Layer 2 of a small transformer language model trained on English Wikipedia (8 layers, counted from 0, width 64).
A neuron's activation on a vector x is SiLU(gate . x) times (in . x), where the dot is the dot product.

Input weights of the MLP neurons that the questions are about. A number n stands for (n - 500) times 0.0015.
n7 gate: 622,533,476,503,549,166,581,646,436,590,466,545,412,490,419,355,525,266,522,435,537,643,556,577,638,513,374,510,564,459,514,530,237,507,567,461,603,774,542,823,633,538,591,657,475,387,546,541,423,490,275,321,513,561,597,646,639,480,489,643,432,471,691,505
n10 gate: 623,397,525,364,383,510,528,456,293,490,529,536,386,549,85,696,552,503,351,420,521,544,700,573,720,639,493,420,606,445,624,621,465,444,375,594,461,508,342,582,377,649,595,403,448,637,338,479,583,488,320,392,541,443,529,509,365,544,444,622,496,562,462,637
n23 gate: 500,578,468,592,472,572,448,572,438,346,319,542,370,404,235,542,606,511,552,201,482,472,802,664,741,549,396,369,438,826,370,627,411,303,583,522,381,648,663,676,260,681,458,426,355,421,460,520,526,560,497,473,502,394,539,527,400,405,578,536,253,610,666,556
n30 gate: 389,285,783,437,513,491,558,641,548,696,609,561,601,554,491,278,350,478,469,590,471,550,570,283,443,380,480,476,577,601,446,594,533,690,355,580,658,418,599,288,742,451,504,441,607,515,276,270,621,561,364,623,219,437,418,414,583,570,307,476,629,342,534,562
n32 gate: 491,276,639,436,563,369,375,445,396,427,488,575,516,309,729,312,683,419,470,433,380,582,404,546,673,449,501,566,403,610,324,389,428,499,584,324,750,616,778,553,382,568,641,684,340,347,433,576,523,543,609,278,409,527,423,381,480,590,563,480,483,566,722,593
n38 gate: 571,502,437,397,447,416,359,465,345,448,645,280,612,669,545,529,517,338,444,523,503,582,704,338,432,691,453,600,578,503,462,398,540,620,247,624,383,437,561,391,568,572,435,667,517,555,625,635,488,571,604,595,240,435,317,581,492,617,539,439,714,356,580,488
n42 gate: 517,598,426,669,632,337,327,356,480,607,431,508,414,503,448,29,439,487,407,379,420,632,425,531,522,701,479,556,358,532,393,642,358,468,651,509,409,510,509,653,467,456,515,546,261,453,526,474,359,575,323,463,285,612,553,438,572,402,349,513,419,639,643,697
n48 gate: 512,615,505,225,509,426,438,550,563,359,412,377,468,446,557,499,548,549,469,502,544,475,661,167,471,442,622,685,629,617,502,334,661,466,478,498,441,547,336,360,497,468,604,607,345,431,388,439,468,762,493,554,314,528,475,571,479,386,523,480,668,539,502,572
n51 gate: 661,412,432,489,484,307,536,501,519,474,343,439,282,428,512,347,436,531,615,337,467,313,380,539,607,650,694,319,515,652,297,505,547,325,523,461,772,578,484,482,677,604,576,273,367,392,521,505,499,341,481,578,399,465,465,420,734,515,514,370,362,430,781,621
n52 gate: 274,587,371,430,670,460,593,511,297,544,532,388,671,479,639,527,435,609,433,663,540,634,489,402,457,332,402,551,574,568,495,439,472,532,374,599,677,555,426,545,575,422,535,624,436,434,438,714,532,393,548,490,304,586,342,609,609,491,677,537,497,378,406,433
n57 gate: 331,536,594,573,723,335,722,270,493,558,321,485,552,509,524,409,615,528,312,341,86,329,567,456,374,466,809,594,576,647,503,375,598,167,473,593,422,620,672,623,587,739,617,564,429,575,604,408,235,404,610,484,492,466,508,530,572,486,363,535,334,581,423,544
n60 gate: 594,382,406,576,479,402,643,411,477,655,420,630,313,649,450,202,571,622,235,451,492,313,444,638,602,604,484,400,667,656,462,528,317,262,573,637,441,594,494,483,439,296,884,556,459,556,253,573,469,400,476,393,505,672,697,653,523,392,300,349,454,508,510,577
n66 gate: 613,488,640,642,479,590,556,461,462,563,420,398,455,522,468,485,623,535,402,550,379,580,712,448,746,510,599,452,408,511,443,378,488,468,512,496,670,562,622,462,546,445,513,314,380,604,356,481,488,612,503,346,586,434,318,537,408,301,620,633,395,698,393,408
n97 gate: 765,564,685,226,669,578,455,372,320,444,530,558,183,398,285,632,447,566,559,534,584,553,500,268,682,511,621,609,704,698,373,639,680,440,473,446,393,505,290,385,563,392,366,435,523,483,564,157,618,455,598,456,475,376,465,631,694,274,509,433,323,397,517,658
n98 gate: 471,518,755,593,792,452,478,569,428,563,403,445,339,750,484,436,538,570,83,505,568,593,511,502,490,468,430,543,685,403,532,652,307,365,406,651,581,595,512,411,344,285,633,444,341,531,383,569,484,463,369,557,449,572,465,512,535,258,441,456,470,555,784,583
n99 gate: 409,616,379,734,653,363,636,520,303,416,478,399,403,686,507,388,541,390,348,410,441,629,395,659,338,642,323,462,549,386,628,607,325,243,351,554,394,416,491,584,452,477,518,646,601,365,399,732,601,552,701,460,323,596,452,712,490,479,536,529,532,610,482,273
n102 gate: 637,399,593,630,473,383,538,436,597,641,633,602,343,405,608,422,687,743,381,602,279,320,644,325,696,487,487,239,398,419,414,509,657,670,705,366,480,749,389,379,502,525,552,410,457,442,565,344,528,502,464,454,509,454,690,600,590,396,608,392,522,537,621,674
n104 gate: 455,411,587,692,520,592,325,567,445,438,547,428,494,538,510,622,449,756,391,261,192,527,613,463,468,629,645,388,346,514,424,522,669,645,675,392,594,888,541,356,621,628,325,343,520,461,636,356,524,310,438,323,620,344,642,565,655,611,615,879,502,375,596,607
n106 gate: 569,414,596,489,506,648,470,457,446,392,187,404,539,354,568,348,626,609,458,477,627,637,564,312,760,454,622,408,368,417,347,537,574,418,607,357,545,563,449,496,646,366,465,400,463,248,666,402,406,315,626,333,561,244,460,486,581,465,736,523,535,554,461,476
n111 gate: 456,450,414,728,625,408,560,438,303,444,317,845,572,489,700,422,372,530,479,362,465,452,725,466,816,573,346,445,514,582,430,633,395,629,475,389,355,623,429,638,551,522,586,481,397,445,106,536,692,533,698,459,352,580,399,594,313,235,333,316,479,348,395,601
n112 gate: 264,610,537,371,503,519,447,365,377,501,624,280,611,522,455,594,362,273,546,732,659,588,590,439,536,445,473,529,673,485,432,452,653,624,451,372,512,393,252,393,458,541,301,417,627,430,516,432,719,518,574,421,391,579,313,490,510,573,598,482,553,447,470,287
n124 gate: 447,449,393,480,584,703,439,479,504,531,339,481,362,453,567,506,570,519,437,522,302,376,524,582,454,597,682,398,591,605,370,517,374,339,561,459,616,526,404,569,723,539,621,578,541,570,666,417,547,464,414,257,623,464,449,537,572,674,469,651,518,446,345,359
n126 gate: 477,410,695,384,530,510,447,354,390,637,415,724,375,294,322,511,530,399,441,559,506,518,447,441,599,483,373,456,612,581,204,566,458,483,406,712,503,526,543,555,385,423,410,557,405,326,448,511,531,360,229,501,439,695,365,327,406,369,563,634,539,552,553,459
n140 gate: 463,541,439,498,550,265,470,293,501,574,318,434,333,426,627,269,603,443,417,638,546,578,395,738,597,648,453,428,418,391,321,521,476,315,710,535,430,625,577,634,558,581,707,548,443,515,456,583,446,703,437,560,491,616,491,443,378,601,108,413,251,457,589,554
n156 gate: 524,360,516,641,452,519,743,572,468,380,443,685,682,485,601,441,491,581,516,284,363,525,495,635,700,438,416,373,508,553,442,547,398,541,393,671,438,710,568,612,604,615,549,652,569,508,583,434,380,550,630,234,614,344,622,529,447,634,539,767,429,454,382,459
n165 gate: 599,266,602,632,467,243,593,719,462,558,382,383,476,662,713,623,469,828,468,475,330,567,341,539,466,794,425,566,492,541,524,525,100,428,467,597,349,660,663,431,670,333,522,248,351,456,350,473,518,493,566,623,593,385,462,695,607,456,513,424,413,636,733,535
n168 gate: 632,483,288,484,601,406,716,364,634,689,502,509,625,591,390,315,690,498,337,616,357,302,638,556,494,336,570,599,346,570,583,272,615,461,505,336,648,471,388,481,688,593,479,361,505,505,247,462,511,388,237,569,470,430,511,331,682,333,647,570,190,408,507,599
n170 gate: 652,557,612,666,532,677,375,384,608,628,465,532,561,308,384,313,546,599,428,203,296,471,651,367,285,610,625,354,483,485,425,433,523,616,522,779,549,587,348,636,663,672,706,470,485,432,539,514,556,391,577,542,313,385,546,637,680,456,510,527,426,343,498,487
n184 gate: 507,533,749,331,621,550,367,504,617,525,568,413,374,515,502,466,568,452,244,425,327,164,477,351,388,642,462,443,560,640,511,495,596,311,621,488,605,533,279,547,603,579,544,553,194,486,583,422,480,585,505,487,347,543,685,694,501,483,477,568,371,555,613,560
n7 in: 456,552,351,623,622,271,583,517,506,480,360,506,706,581,363,529,457,321,657,582,647,763,424,563,674,368,410,561,602,493,402,603,463,431,445,483,568,572,246,684,371,655,637,686,591,595,593,623,422,445,412,379,642,607,504,597,609,492,458,530,317,418,558,438
n10 in: 417,562,654,588,337,505,414,654,460,583,640,537,714,539,594,384,449,443,343,536,473,615,339,421,425,484,570,577,446,547,471,552,440,454,543,498,543,413,572,488,543,497,493,502,401,527,562,418,533,541,392,502,338,439,606,468,706,586,312,341,550,609,402,706
n23 in: 638,461,565,443,339,505,324,647,643,303,509,620,533,513,190,443,525,432,750,149,760,465,869,670,632,387,417,359,456,637,338,534,549,508,413,484,497,418,714,673,265,788,471,519,385,405,543,587,576,464,449,456,626,413,371,500,372,495,534,622,533,643,542,443
n30 in: 538,351,660,496,580,841,431,415,405,602,462,589,324,377,620,405,508,546,374,475,537,537,466,452,573,491,220,519,572,324,417,896,625,718,547,366,627,512,418,482,639,271,632,371,583,273,383,219,613,644,496,449,448,244,402,413,543,383,443,507,516,436,558,578
n32 in: 429,368,374,612,464,436,297,337,379,446,520,547,595,540,724,435,579,369,654,653,571,711,430,646,666,423,355,557,621,525,485,673,616,561,399,249,521,446,435,561,366,471,670,655,568,313,520,627,703,726,652,400,486,531,341,504,416,547,616,441,543,571,625,588
n38 in: 360,379,529,284,653,540,484,612,605,534,412,563,456,433,415,508,252,383,351,521,473,513,402,646,606,432,516,412,491,643,305,488,564,584,645,382,802,481,445,552,591,441,508,468,685,746,404,339,460,332,506,447,596,348,388,569,690,575,717,534,584,437,568,446
n42 in: 416,758,583,599,416,674,295,449,494,435,658,281,567,585,435,110,497,433,542,593,568,522,408,548,458,667,379,750,445,407,477,693,478,823,571,548,603,305,597,451,664,565,520,295,336,587,676,621,565,554,308,579,465,250,355,433,342,459,557,504,444,510,540,342
n48 in: 340,748,626,625,405,524,649,357,477,667,479,554,653,781,393,351,437,450,715,457,624,584,577,544,463,551,515,530,619,392,557,394,437,468,382,670,470,471,626,524,522,577,452,436,691,569,511,576,603,464,638,637,479,513,456,388,600,643,340,588,541,320,571,451
n51 in: 589,487,248,371,334,400,581,460,521,536,460,457,348,610,439,522,357,552,601,536,865,495,392,331,686,510,571,427,561,502,487,527,570,450,353,366,711,340,453,591,583,650,489,299,462,403,450,580,515,497,418,601,673,605,371,365,584,456,732,432,586,503,534,551
n52 in: 424,436,380,532,427,262,399,524,449,429,414,451,491,691,391,490,572,420,454,302,455,553,590,464,315,626,540,323,566,403,546,415,309,415,351,577,339,462,331,465,664,563,235,454,544,647,672,382,602,512,399,521,542,480,548,555,605,590,666,560,466,568,312,356
n57 in: 273,596,502,557,494,526,662,361,582,445,466,528,757,536,420,624,414,423,416,358,397,385,600,489,343,355,696,780,577,491,536,411,681,223,328,663,297,526,605,582,441,673,666,434,524,640,510,402,511,472,533,615,522,415,400,537,363,539,381,545,579,569,403,524
n60 in: 589,425,326,635,458,459,555,598,598,630,603,559,501,591,390,416,422,523,145,566,665,447,357,692,563,526,375,584,656,606,451,529,520,400,486,609,355,385,401,348,429,172,585,338,631,504,253,505,443,354,523,461,505,535,491,606,512,370,452,245,533,521,537,468
n66 in: 408,484,504,538,512,463,456,306,397,475,382,531,567,514,530,476,527,428,596,347,410,446,437,467,683,416,671,512,727,400,345,411,683,583,539,399,529,376,322,465,487,568,459,417,533,586,577,545,609,695,632,523,464,539,559,715,499,574,479,385,326,506,439,316
n97 in: 608,537,590,628,398,437,664,332,599,547,488,531,381,358,717,608,580,552,581,492,438,506,542,417,406,730,469,607,539,510,517,594,613,539,326,597,429,540,551,608,553,230,585,777,448,531,375,469,582,372,513,605,263,648,407,436,315,404,425,561,626,330,499,673
n98 in: 348,696,371,708,485,409,376,308,308,667,348,546,448,650,413,439,468,324,356,636,641,555,558,640,590,408,472,405,734,508,452,616,552,357,362,514,556,325,380,561,265,369,586,636,545,431,454,670,429,562,293,518,486,505,534,540,469,476,433,186,615,545,789,545
n99 in: 258,386,294,492,502,365,348,281,482,290,520,462,613,601,704,595,326,421,522,513,515,576,476,438,470,466,392,463,545,542,467,651,641,668,339,157,492,384,351,490,522,461,320,458,546,463,534,724,563,486,636,709,508,484,405,602,488,620,758,278,573,477,251,426
n102 in: 587,476,521,648,417,494,465,417,687,594,705,514,457,515,548,435,655,786,490,532,486,421,719,299,583,577,599,256,427,315,467,552,789,768,471,302,406,589,331,451,638,498,524,513,381,516,648,434,559,468,457,539,366,410,434,762,472,385,587,573,566,488,371,510
n104 in: 404,509,237,352,453,529,430,542,448,444,575,370,548,721,461,536,499,482,523,551,451,595,432,646,378,608,556,462,538,495,558,654,741,569,599,399,514,705,365,249,638,510,344,161,704,410,581,666,637,488,521,471,519,559,552,683,771,736,651,703,485,370,780,491
n106 in: 733,374,415,383,586,602,499,408,476,359,187,462,409,357,657,520,693,587,406,578,517,634,606,510,775,471,542,444,380,451,535,555,584,407,582,212,481,535,530,633,626,406,576,398,455,427,611,342,516,464,636,396,565,316,567,578,512,480,664,492,600,520,423,373
n111 in: 461,469,295,520,390,303,594,495,268,588,593,429,629,422,375,643,584,485,428,267,443,576,592,421,430,483,519,214,618,379,424,273,417,465,449,625,492,360,530,590,640,775,386,452,443,421,548,659,501,471,565,431,640,347,591,610,485,302,677,640,456,577,339,404
n112 in: 616,523,409,368,292,381,461,472,493,637,606,487,573,453,420,514,516,252,524,466,494,442,393,637,436,363,523,679,355,558,507,242,420,442,572,346,526,626,758,574,310,205,387,437,519,382,485,519,440,481,724,484,403,604,514,412,556,672,619,377,364,567,670,715
n124 in: 414,530,355,388,433,514,367,528,398,397,454,516,493,374,471,651,568,407,479,354,547,324,566,554,410,451,530,595,665,409,516,314,533,383,540,459,538,466,330,460,402,532,474,481,684,488,511,591,598,363,567,223,491,401,456,501,375,612,428,363,627,502,623,475
n126 in: 461,433,503,563,608,534,461,470,349,458,394,589,368,451,452,817,389,520,569,325,557,353,447,483,499,488,543,422,485,441,477,384,372,372,424,513,533,395,447,662,582,533,609,611,491,557,614,604,393,643,542,730,536,468,605,554,520,545,566,493,434,604,376,266
n140 in: 416,643,258,620,364,492,389,389,485,566,485,603,465,553,540,416,368,418,456,649,647,512,546,670,580,677,439,602,445,278,426,496,614,442,506,529,424,458,583,756,593,648,699,551,570,572,390,780,481,817,422,616,477,450,380,470,200,687,217,315,410,437,577,382
n156 in: 531,475,493,564,319,473,579,550,445,481,524,574,708,559,444,402,507,434,610,422,597,461,559,591,724,391,340,391,630,524,495,549,525,621,414,634,463,530,448,575,496,368,525,747,697,492,528,290,525,572,529,288,653,346,560,520,383,488,563,508,641,519,317,482
n165 in: 553,433,452,469,329,247,470,723,439,510,560,366,624,783,412,706,489,614,580,750,610,532,412,511,484,546,449,616,473,475,612,607,455,664,425,664,341,437,500,320,589,264,499,224,517,496,395,540,628,468,414,743,830,456,456,650,436,414,574,316,509,643,664,510
n168 in: 568,300,406,529,391,626,461,473,454,656,215,367,468,460,404,575,680,544,392,459,526,529,538,683,679,559,500,442,320,429,788,541,430,612,439,485,388,600,564,428,465,587,510,368,460,438,476,429,472,494,740,647,633,552,429,582,594,473,673,577,659,654,398,397
n170 in: 644,490,335,515,336,624,379,387,611,591,504,426,692,685,380,452,444,526,474,473,570,549,563,547,305,487,596,371,524,403,409,520,548,465,348,646,551,394,280,602,351,655,559,574,682,427,515,697,616,405,549,554,362,478,503,722,533,376,571,433,524,361,262,456
n184 in: 467,557,549,303,431,608,367,484,657,586,553,357,542,526,353,571,509,428,396,652,504,225,442,170,496,552,452,498,595,585,519,476,781,309,447,493,561,408,129,530,480,605,599,495,415,550,485,370,555,583,503,599,393,542,542,634,481,485,432,586,485,524,559,625

Each question shows a token from some text and the vector x that enters the MLP there. A number n stands for (n - 500) times 0.0087.

"===": 376,488,348,602,484,509,465,542,599,618,567,467,605,581,433,500,547,452,504,337,610,581,397,416,529,509,358,373,598,334,557,518,532,526,482,439,560,591,397,472,464,418,496,455,452,452,386,565,542,495,441,326,400,528,425,524,376,517,563,492,362,524,658,592
Which neuron lights up most? n98

"l": 474,565,542,443,511,512,313,685,499,530,445,466,749,406,562,419,385,377,572,590,485,471,387,522,539,441,513,503,572,480,516,512,547,505,299,565,526,516,506,633,494,501,417,622,498,523,505,407,516,453,611,465,483,501,414,514,437,591,422,576,604,434,399,322
Which two neurons fire most, strongest first? n156, n38

" an": 391,580,523,600,395,540,506,607,550,444,478,345,525,559,468,525,619,519,383,488,646,481,627,500,463,518,484,411,609,467,484,499,528,630,445,566,438,258,449,617,554,703,425,473,536,446,450,382,521,555,416,453,352,532,588,487,556,516,684,491,446,552,404,656
The most active neuron and its activation: n170, at about 1.8

" Sup": 473,443,398,536,379,585,458,431,562,548,720,502,463,485,510,623,622,403,485,601,482,410,540,457,585,478,409,436,403,478,595,466,633,577,544,426,352,560,462,349,539,647,482,470,512,598,534,619,471,478,425,520,350,557,524,466,286,453,625,474,552,527,477,472
The most active neuron and its activation: n102, at about 7.4

"al": 523,547,558,467,528,508,424,618,556,522,504,416,529,397,543,476,486,433,424,521,631,553,468,467,612,505,665,510,512,379,513,506,603,488,313,562,596,435,581,386,468,546,474,439,705,423,616,365,573,500,562,504,450,554,395,543,523,562,444,466,610,420,485,585
Which two neurons fire most, strongest first? n30, n38

" U.S.": 327,534,439,418,371,479,588,397,330,392,428,558,522,484,512,612,463,399,564,510,663,584,556,465,424,529,501,591,596,482,385,505,491,395,560,456,483,221,408,417,581,368,535,445,489,504,560,402,537,508,614,430,483,573,377,478,459,448,612,448,424,565,482,510
Which three neurons fire most, strongest first? n112, n99, n52

" the": 454,436,514,475,359,463,506,516,466,533,480,350,483,512,473,455,533,378,585,445,742,551,572,603,468,515,474,423,628,470,418,450,536,501,466,610,475,401,459,525,495,519,435,486,504,450,453,414,617,511,456,483,442,484,419,493,523,536,484,510,451,547,537,514
Which neuron lights up most? n23

"st": 448,428,589,533,529,568,419,521,451,526,488,440,745,550,580,522,347,542,485,539,678,369,427,553,479,454,425,422,722,592,573,504,484,550,384,362,563,386,505,553,427,492,510,473,649,517,541,424,501,474,544,492,300,532,423,405,443,626,558,582,533,535,543,462
The most active neuron and its activation: n30, at about 1.9

" a": 559,509,470,512,318,563,492,507,430,544,618,464,577,585,440,456,533,607,508,416,602,573,385,576,454,566,503,408,558,411,399,455,457,483,441,607,611,255,445,552,497,549,435,426,558,475,487,484,575,554,431,541,430,564,286,507,418,533,559,526,495,566,552,553
Which neuron lights up most? n10

"e,": 487,546,411,567,473,522,461,458,375,443,607,492,578,526,448,506,520,479,593,560,470,672,633,484,544,480,560,621,587,566,379,491,489,574,548,518,509,360,480,469,509,346,413,438,589,449,589,538,573,438,473,433,425,396,382,375,556,438,535,472,542,523,518,568
The most active neuron and its activation: n112, at about 1.9

" ent": 541,481,277,482,375,483,524,437,539,442,606,401,469,472,486,469,600,464,456,599,416,411,531,486,456,544,400,533,535,372,659,462,575,595,410,542,573,548,235,493,555,487,496,543,691,518,493,575,521,467,412,525,693,477,559,485,496,669,615,581,654,504,449,347
Which two neurons fire most, strongest first? n124, n168

" business": 401,478,266,493,386,569,511,479,504,498,599,607,499,567,517,650,568,446,501,488,579,609,513,453,496,463,576,444,609,518,246,459,535,496,637,527,581,500,502,366,524,350,534,409,655,533,512,473,523,588,494,542,540,536,373,613,482,425,416,475,469,504,370,471
Which three neurons fire most, strongest first? n66, n124, n60

" iss": 554,505,274,415,550,606,618,554,649,598,423,455,611,488,500,484,386,501,582,570,721,633,706,453,447,652,385,530,546,469,430,533,564,549,470,454,527,625,468,607,521,473,458,507,548,455,462,571,497,551,521,437,609,562,416,555,325,451,497,549,457,593,462,409
The most active neuron and its activation: n7, at about 1.5

" subsequ": 688,331,346,621,432,480,535,513,567,450,575,488,422,386,458,487,405,399,598,528,540,421,453,402,509,419,414,593,533,366,419,559,522,517,517,536,636,519,411,517,622,384,494,508,683,486,547,666,493,486,510,602,454,540,445,561,306,471,490,503,535,416,441,592
Which three neurons fire most, strongest first? n51, n30, n10

" off": 573,445,358,414,316,561,381,482,498,525,610,502,549,553,523,437,443,386,459,523,537,376,548,411,496,425,386,488,502,572,444,550,564,484,340,429,398,537,295,470,486,649,605,603,604,437,486,709,533,504,465,530,555,434,706,481,493,488,571,487,528,452,589,483
The most active neuron and its activation: n184, at about 1.5

"\n": 522,695,486,578,435,552,529,486,583,563,469,467,355,482,381,500,430,513,513,565,684,453,356,487,484,403,473,401,582,482,460,542,519,479,516,523,357,353,460,396,496,432,531,467,558,371,442,566,539,451,465,423,490,448,402,516,443,482,470,496,415,482,469,734
The most active neuron and its activation: n60, at about 2.4

" in": 497,608,467,651,383,512,497,538,438,487,541,470,501,536,488,400,489,352,557,500,623,485,500,509,518,517,437,493,566,481,331,477,556,455,497,552,500,405,497,378,481,503,507,542,581,348,376,632,590,534,412,576,580,457,669,425,518,521,416,449,486,468,605,427
The most active neuron and its activation: n140, at about 2.5

"ville": 350,508,414,511,397,612,442,406,325,455,450,535,558,544,467,613,573,455,522,472,528,548,424,486,545,470,659,665,533,445,294,494,558,412,440,420,476,258,420,507,588,408,571,625,548,452,536,511,545,498,615,632,430,468,355,503,443,453,590,456,502,494,516,486
Which neuron lights up most? n99

"iding": 485,401,467,454,466,629,540,437,446,412,588,435,688,599,471,523,460,498,388,379,776,538,579,456,638,371,570,682,552,448,475,511,470,593,483,452,482,435,494,448,545,702,545,513,666,490,555,544,549,542,527,573,499,537,413,441,452,567,613,406,577,513,572,481
Which two neurons fire most, strongest first? n48, n38

"is,": 418,530,448,545,525,505,448,495,420,469,510,515,589,538,439,547,545,417,512,635,436,615,601,485,605,362,545,577,571,556,405,483,501,603,508,531,484,306,511,454,473,420,385,465,586,375,605,603,556,461,472,414,330,394,392,428,656,566,579,449,570,528,615,477
Which three neurons fire most, strongest first? n112, n38, n32

" son": 466,554,438,377,367,469,502,521,479,547,451,450,639,613,497,486,552,585,531,569,322,479,553,516,587,387,397,735,584,567,469,504,466,438,536,572,374,381,523,498,486,502,494,493,694,452,560,377,546,528,465,519,430,394,446,624,330,609,540,458,632,448,371,473
Which three neurons fire most, strongest first? n156, n48, n57

" S": 348,565,463,499,413,451,338,429,522,559,517,353,436,429,522,422,333,611,522,526,554,500,551,504,353,544,570,427,499,511,470,391,521,490,253,447,481,542,524,415,464,538,401,495,610,495,468,502,529,472,539,536,570,551,377,554,427,439,640,430,353,474,518,378
Which three neurons fire most, strongest first? n52, n99, n112

" rul": 572,528,442,337,443,614,426,347,635,538,523,521,557,589,494,545,469,464,457,550,529,544,434,508,437,557,443,460,415,489,381,505,658,519,583,462,357,421,482,436,554,654,565,505,727,548,387,696,502,514,447,505,535,516,305,533,462,421,490,505,545,418,282,471
The most active neuron and its activation: n140, at about 1.4

"ing": 581,487,497,392,444,572,453,438,554,498,660,386,525,528,459,410,422,528,398,435,729,569,656,424,711,521,590,541,564,524,408,533,547,505,439,488,462,537,415,455,385,631,480,633,603,516,574,482,566,571,544,572,518,502,547,451,371,484,532,537,541,491,510,431
Which neuron lights up most? n23

" be": 559,457,470,561,289,669,529,498,487,656,431,493,717,506,463,518,577,523,528,635,555,576,561,430,452,343,453,468,493,505,615,475,401,390,352,566,541,285,385,577,516,507,511,450,605,377,424,468,519,494,426,554,487,428,445,483,546,356,641,475,513,492,569,469
Which three neurons fire most, strongest first? n168, n170, n30

" fun": 624,543,397,404,418,525,412,503,463,541,533,626,494,558,434,668,496,653,496,461,477,423,516,529,500,353,569,514,500,462,401,529,614,611,379,581,534,433,466,518,591,625,430,374,641,470,527,574,473,505,421,550,600,567,352,503,482,391,658,569,650,604,411,460
The most active neuron and its activation: n126, at about 1.2

" cap": 488,458,358,570,509,543,530,458,486,667,519,484,585,557,474,561,598,550,513,548,426,336,508,368,321,405,528,507,448,360,362,530,589,548,401,588,587,560,476,524,469,500,426,510,559,470,554,527,558,512,423,591,432,616,524,523,419,544,575,371,539,549,464,300
Which neuron lights up most? n170

"il": 339,543,377,429,485,649,361,544,576,477,373,481,689,515,522,490,530,350,614,533,483,527,504,514,444,503,597,702,498,376,432,533,487,478,416,554,602,359,529,458,470,513,467,571,590,361,406,380,531,475,616,598,539,546,459,508,475,501,464,529,605,360,439,489
Which three neurons fire most, strongest first? n48, n112, n38

" then": 462,513,477,540,305,604,541,554,430,597,497,489,437,517,534,570,530,481,547,642,505,503,486,471,588,415,403,388,561,610,383,522,549,353,576,392,510,383,447,486,475,508,581,338,539,455,441,549,568,538,584,496,480,456,361,451,404,462,656,421,635,496,564,594
The most active neuron and its activation: n51, at about 1.7

" four": 419,448,563,478,300,429,465,458,443,496,606,444,370,566,463,542,544,517,680,527,606,445,516,381,579,390,388,375,566,458,316,524,635,515,457,472,569,520,533,468,468,370,542,640,525,424,513,332,541,523,430,586,398,439,538,560,520,458,668,594,459,574,420,453
Which neuron lights up most? n102

" histor": 346,429,334,436,283,487,548,590,556,421,463,431,568,578,547,711,490,520,602,507,518,469,573,490,470,425,520,538,547,497,322,516,463,498,618,465,432,498,521,629,542,402,486,418,735,455,501,492,520,490,526,423,688,481,368,623,335,480,469,510,426,500,526,564
Which neuron lights up most? n165

"o": 556,436,532,563,434,590,485,396,527,593,474,477,426,452,531,458,496,545,597,491,546,540,493,560,478,370,665,622,641,441,366,497,500,560,327,365,430,293,492,535,486,461,476,630,552,565,544,561,535,496,588,557,513,324,327,450,546,510,672,455,542,544,401,401
Which neuron lights up most? n106

"form": 450,441,384,421,591,649,474,556,568,543,497,393,575,509,530,561,504,428,303,449,667,454,750,393,469,371,552,634,506,411,550,464,567,508,557,381,638,461,496,467,545,525,471,466,573,554,462,451,550,475,542,684,383,589,359,532,530,553,581,515,409,459,412,508
Which neuron lights up most? n168

" 39": 380,515,400,564,355,625,508,420,357,526,503,465,472,521,513,505,534,585,761,514,651,612,583,497,693,470,511,507,467,381,431,552,528,551,609,424,569,594,432,474,530,302,547,587,651,391,567,441,503,519,510,494,468,494,437,544,476,609,477,496,602,586,432,462
Which neuron lights up most? n106

"h": 409,539,529,544,433,515,490,534,446,525,509,537,563,573,597,528,384,544,526,504,682,483,332,542,443,448,401,461,537,591,524,486,587,468,375,541,505,443,503,540,424,541,438,642,516,546,627,345,529,477,605,566,416,505,285,462,527,437,640,537,456,274,540,450
Which neuron lights up most? n38

"=": 422,494,561,409,353,524,373,411,571,453,562,386,470,523,471,345,587,467,472,493,734,548,470,554,463,466,504,550,573,398,492,518,463,508,473,414,447,570,454,465,642,526,419,337,382,437,565,467,547,486,315,449,433,511,412,432,323,471,570,589,538,505,599,516
Which neuron lights up most? n42

" Scott": 444,520,445,422,289,456,468,378,472,389,507,420,547,558,492,655,643,486,652,446,587,532,494,413,414,450,469,586,441,511,537,490,600,451,453,455,466,439,422,526,615,475,556,699,555,588,451,563,531,474,639,544,327,541,317,572,346,619,499,469,552,512,453,488
Which neuron lights up most? n99

".": 584,616,491,539,529,298,381,491,413,483,536,422,586,466,510,481,357,568,457,510,587,481,477,446,546,565,397,586,516,501,496,586,549,484,348,386,490,297,555,507,481,363,455,416,516,483,441,493,564,570,505,500,526,490,357,446,361,536,487,533,470,402,567,465
The most active neuron and its activation: n99, at about 1.5

" dep": 362,457,391,540,451,699,590,489,502,374,591,659,520,565,542,540,535,482,542,617,635,435,493,468,510,404,345,643,539,453,446,534,445,559,508,514,309,614,514,669,512,607,502,495,630,387,570,435,503,457,395,374,493,498,450,506,460,455,621,465,468,473,446,451
The most active neuron and its activation: n156, at about 3.3

"is": 422,471,364,607,471,436,463,504,553,634,478,490,470,464,504,610,588,513,504,568,472,582,612,454,546,415,674,671,545,457,490,528,524,611,243,378,565,390,508,372,484,580,481,618,552,510,446,451,515,469,467,607,403,497,374,518,528,498,591,564,544,438,648,292
Which two neurons fire most, strongest first? n168, n38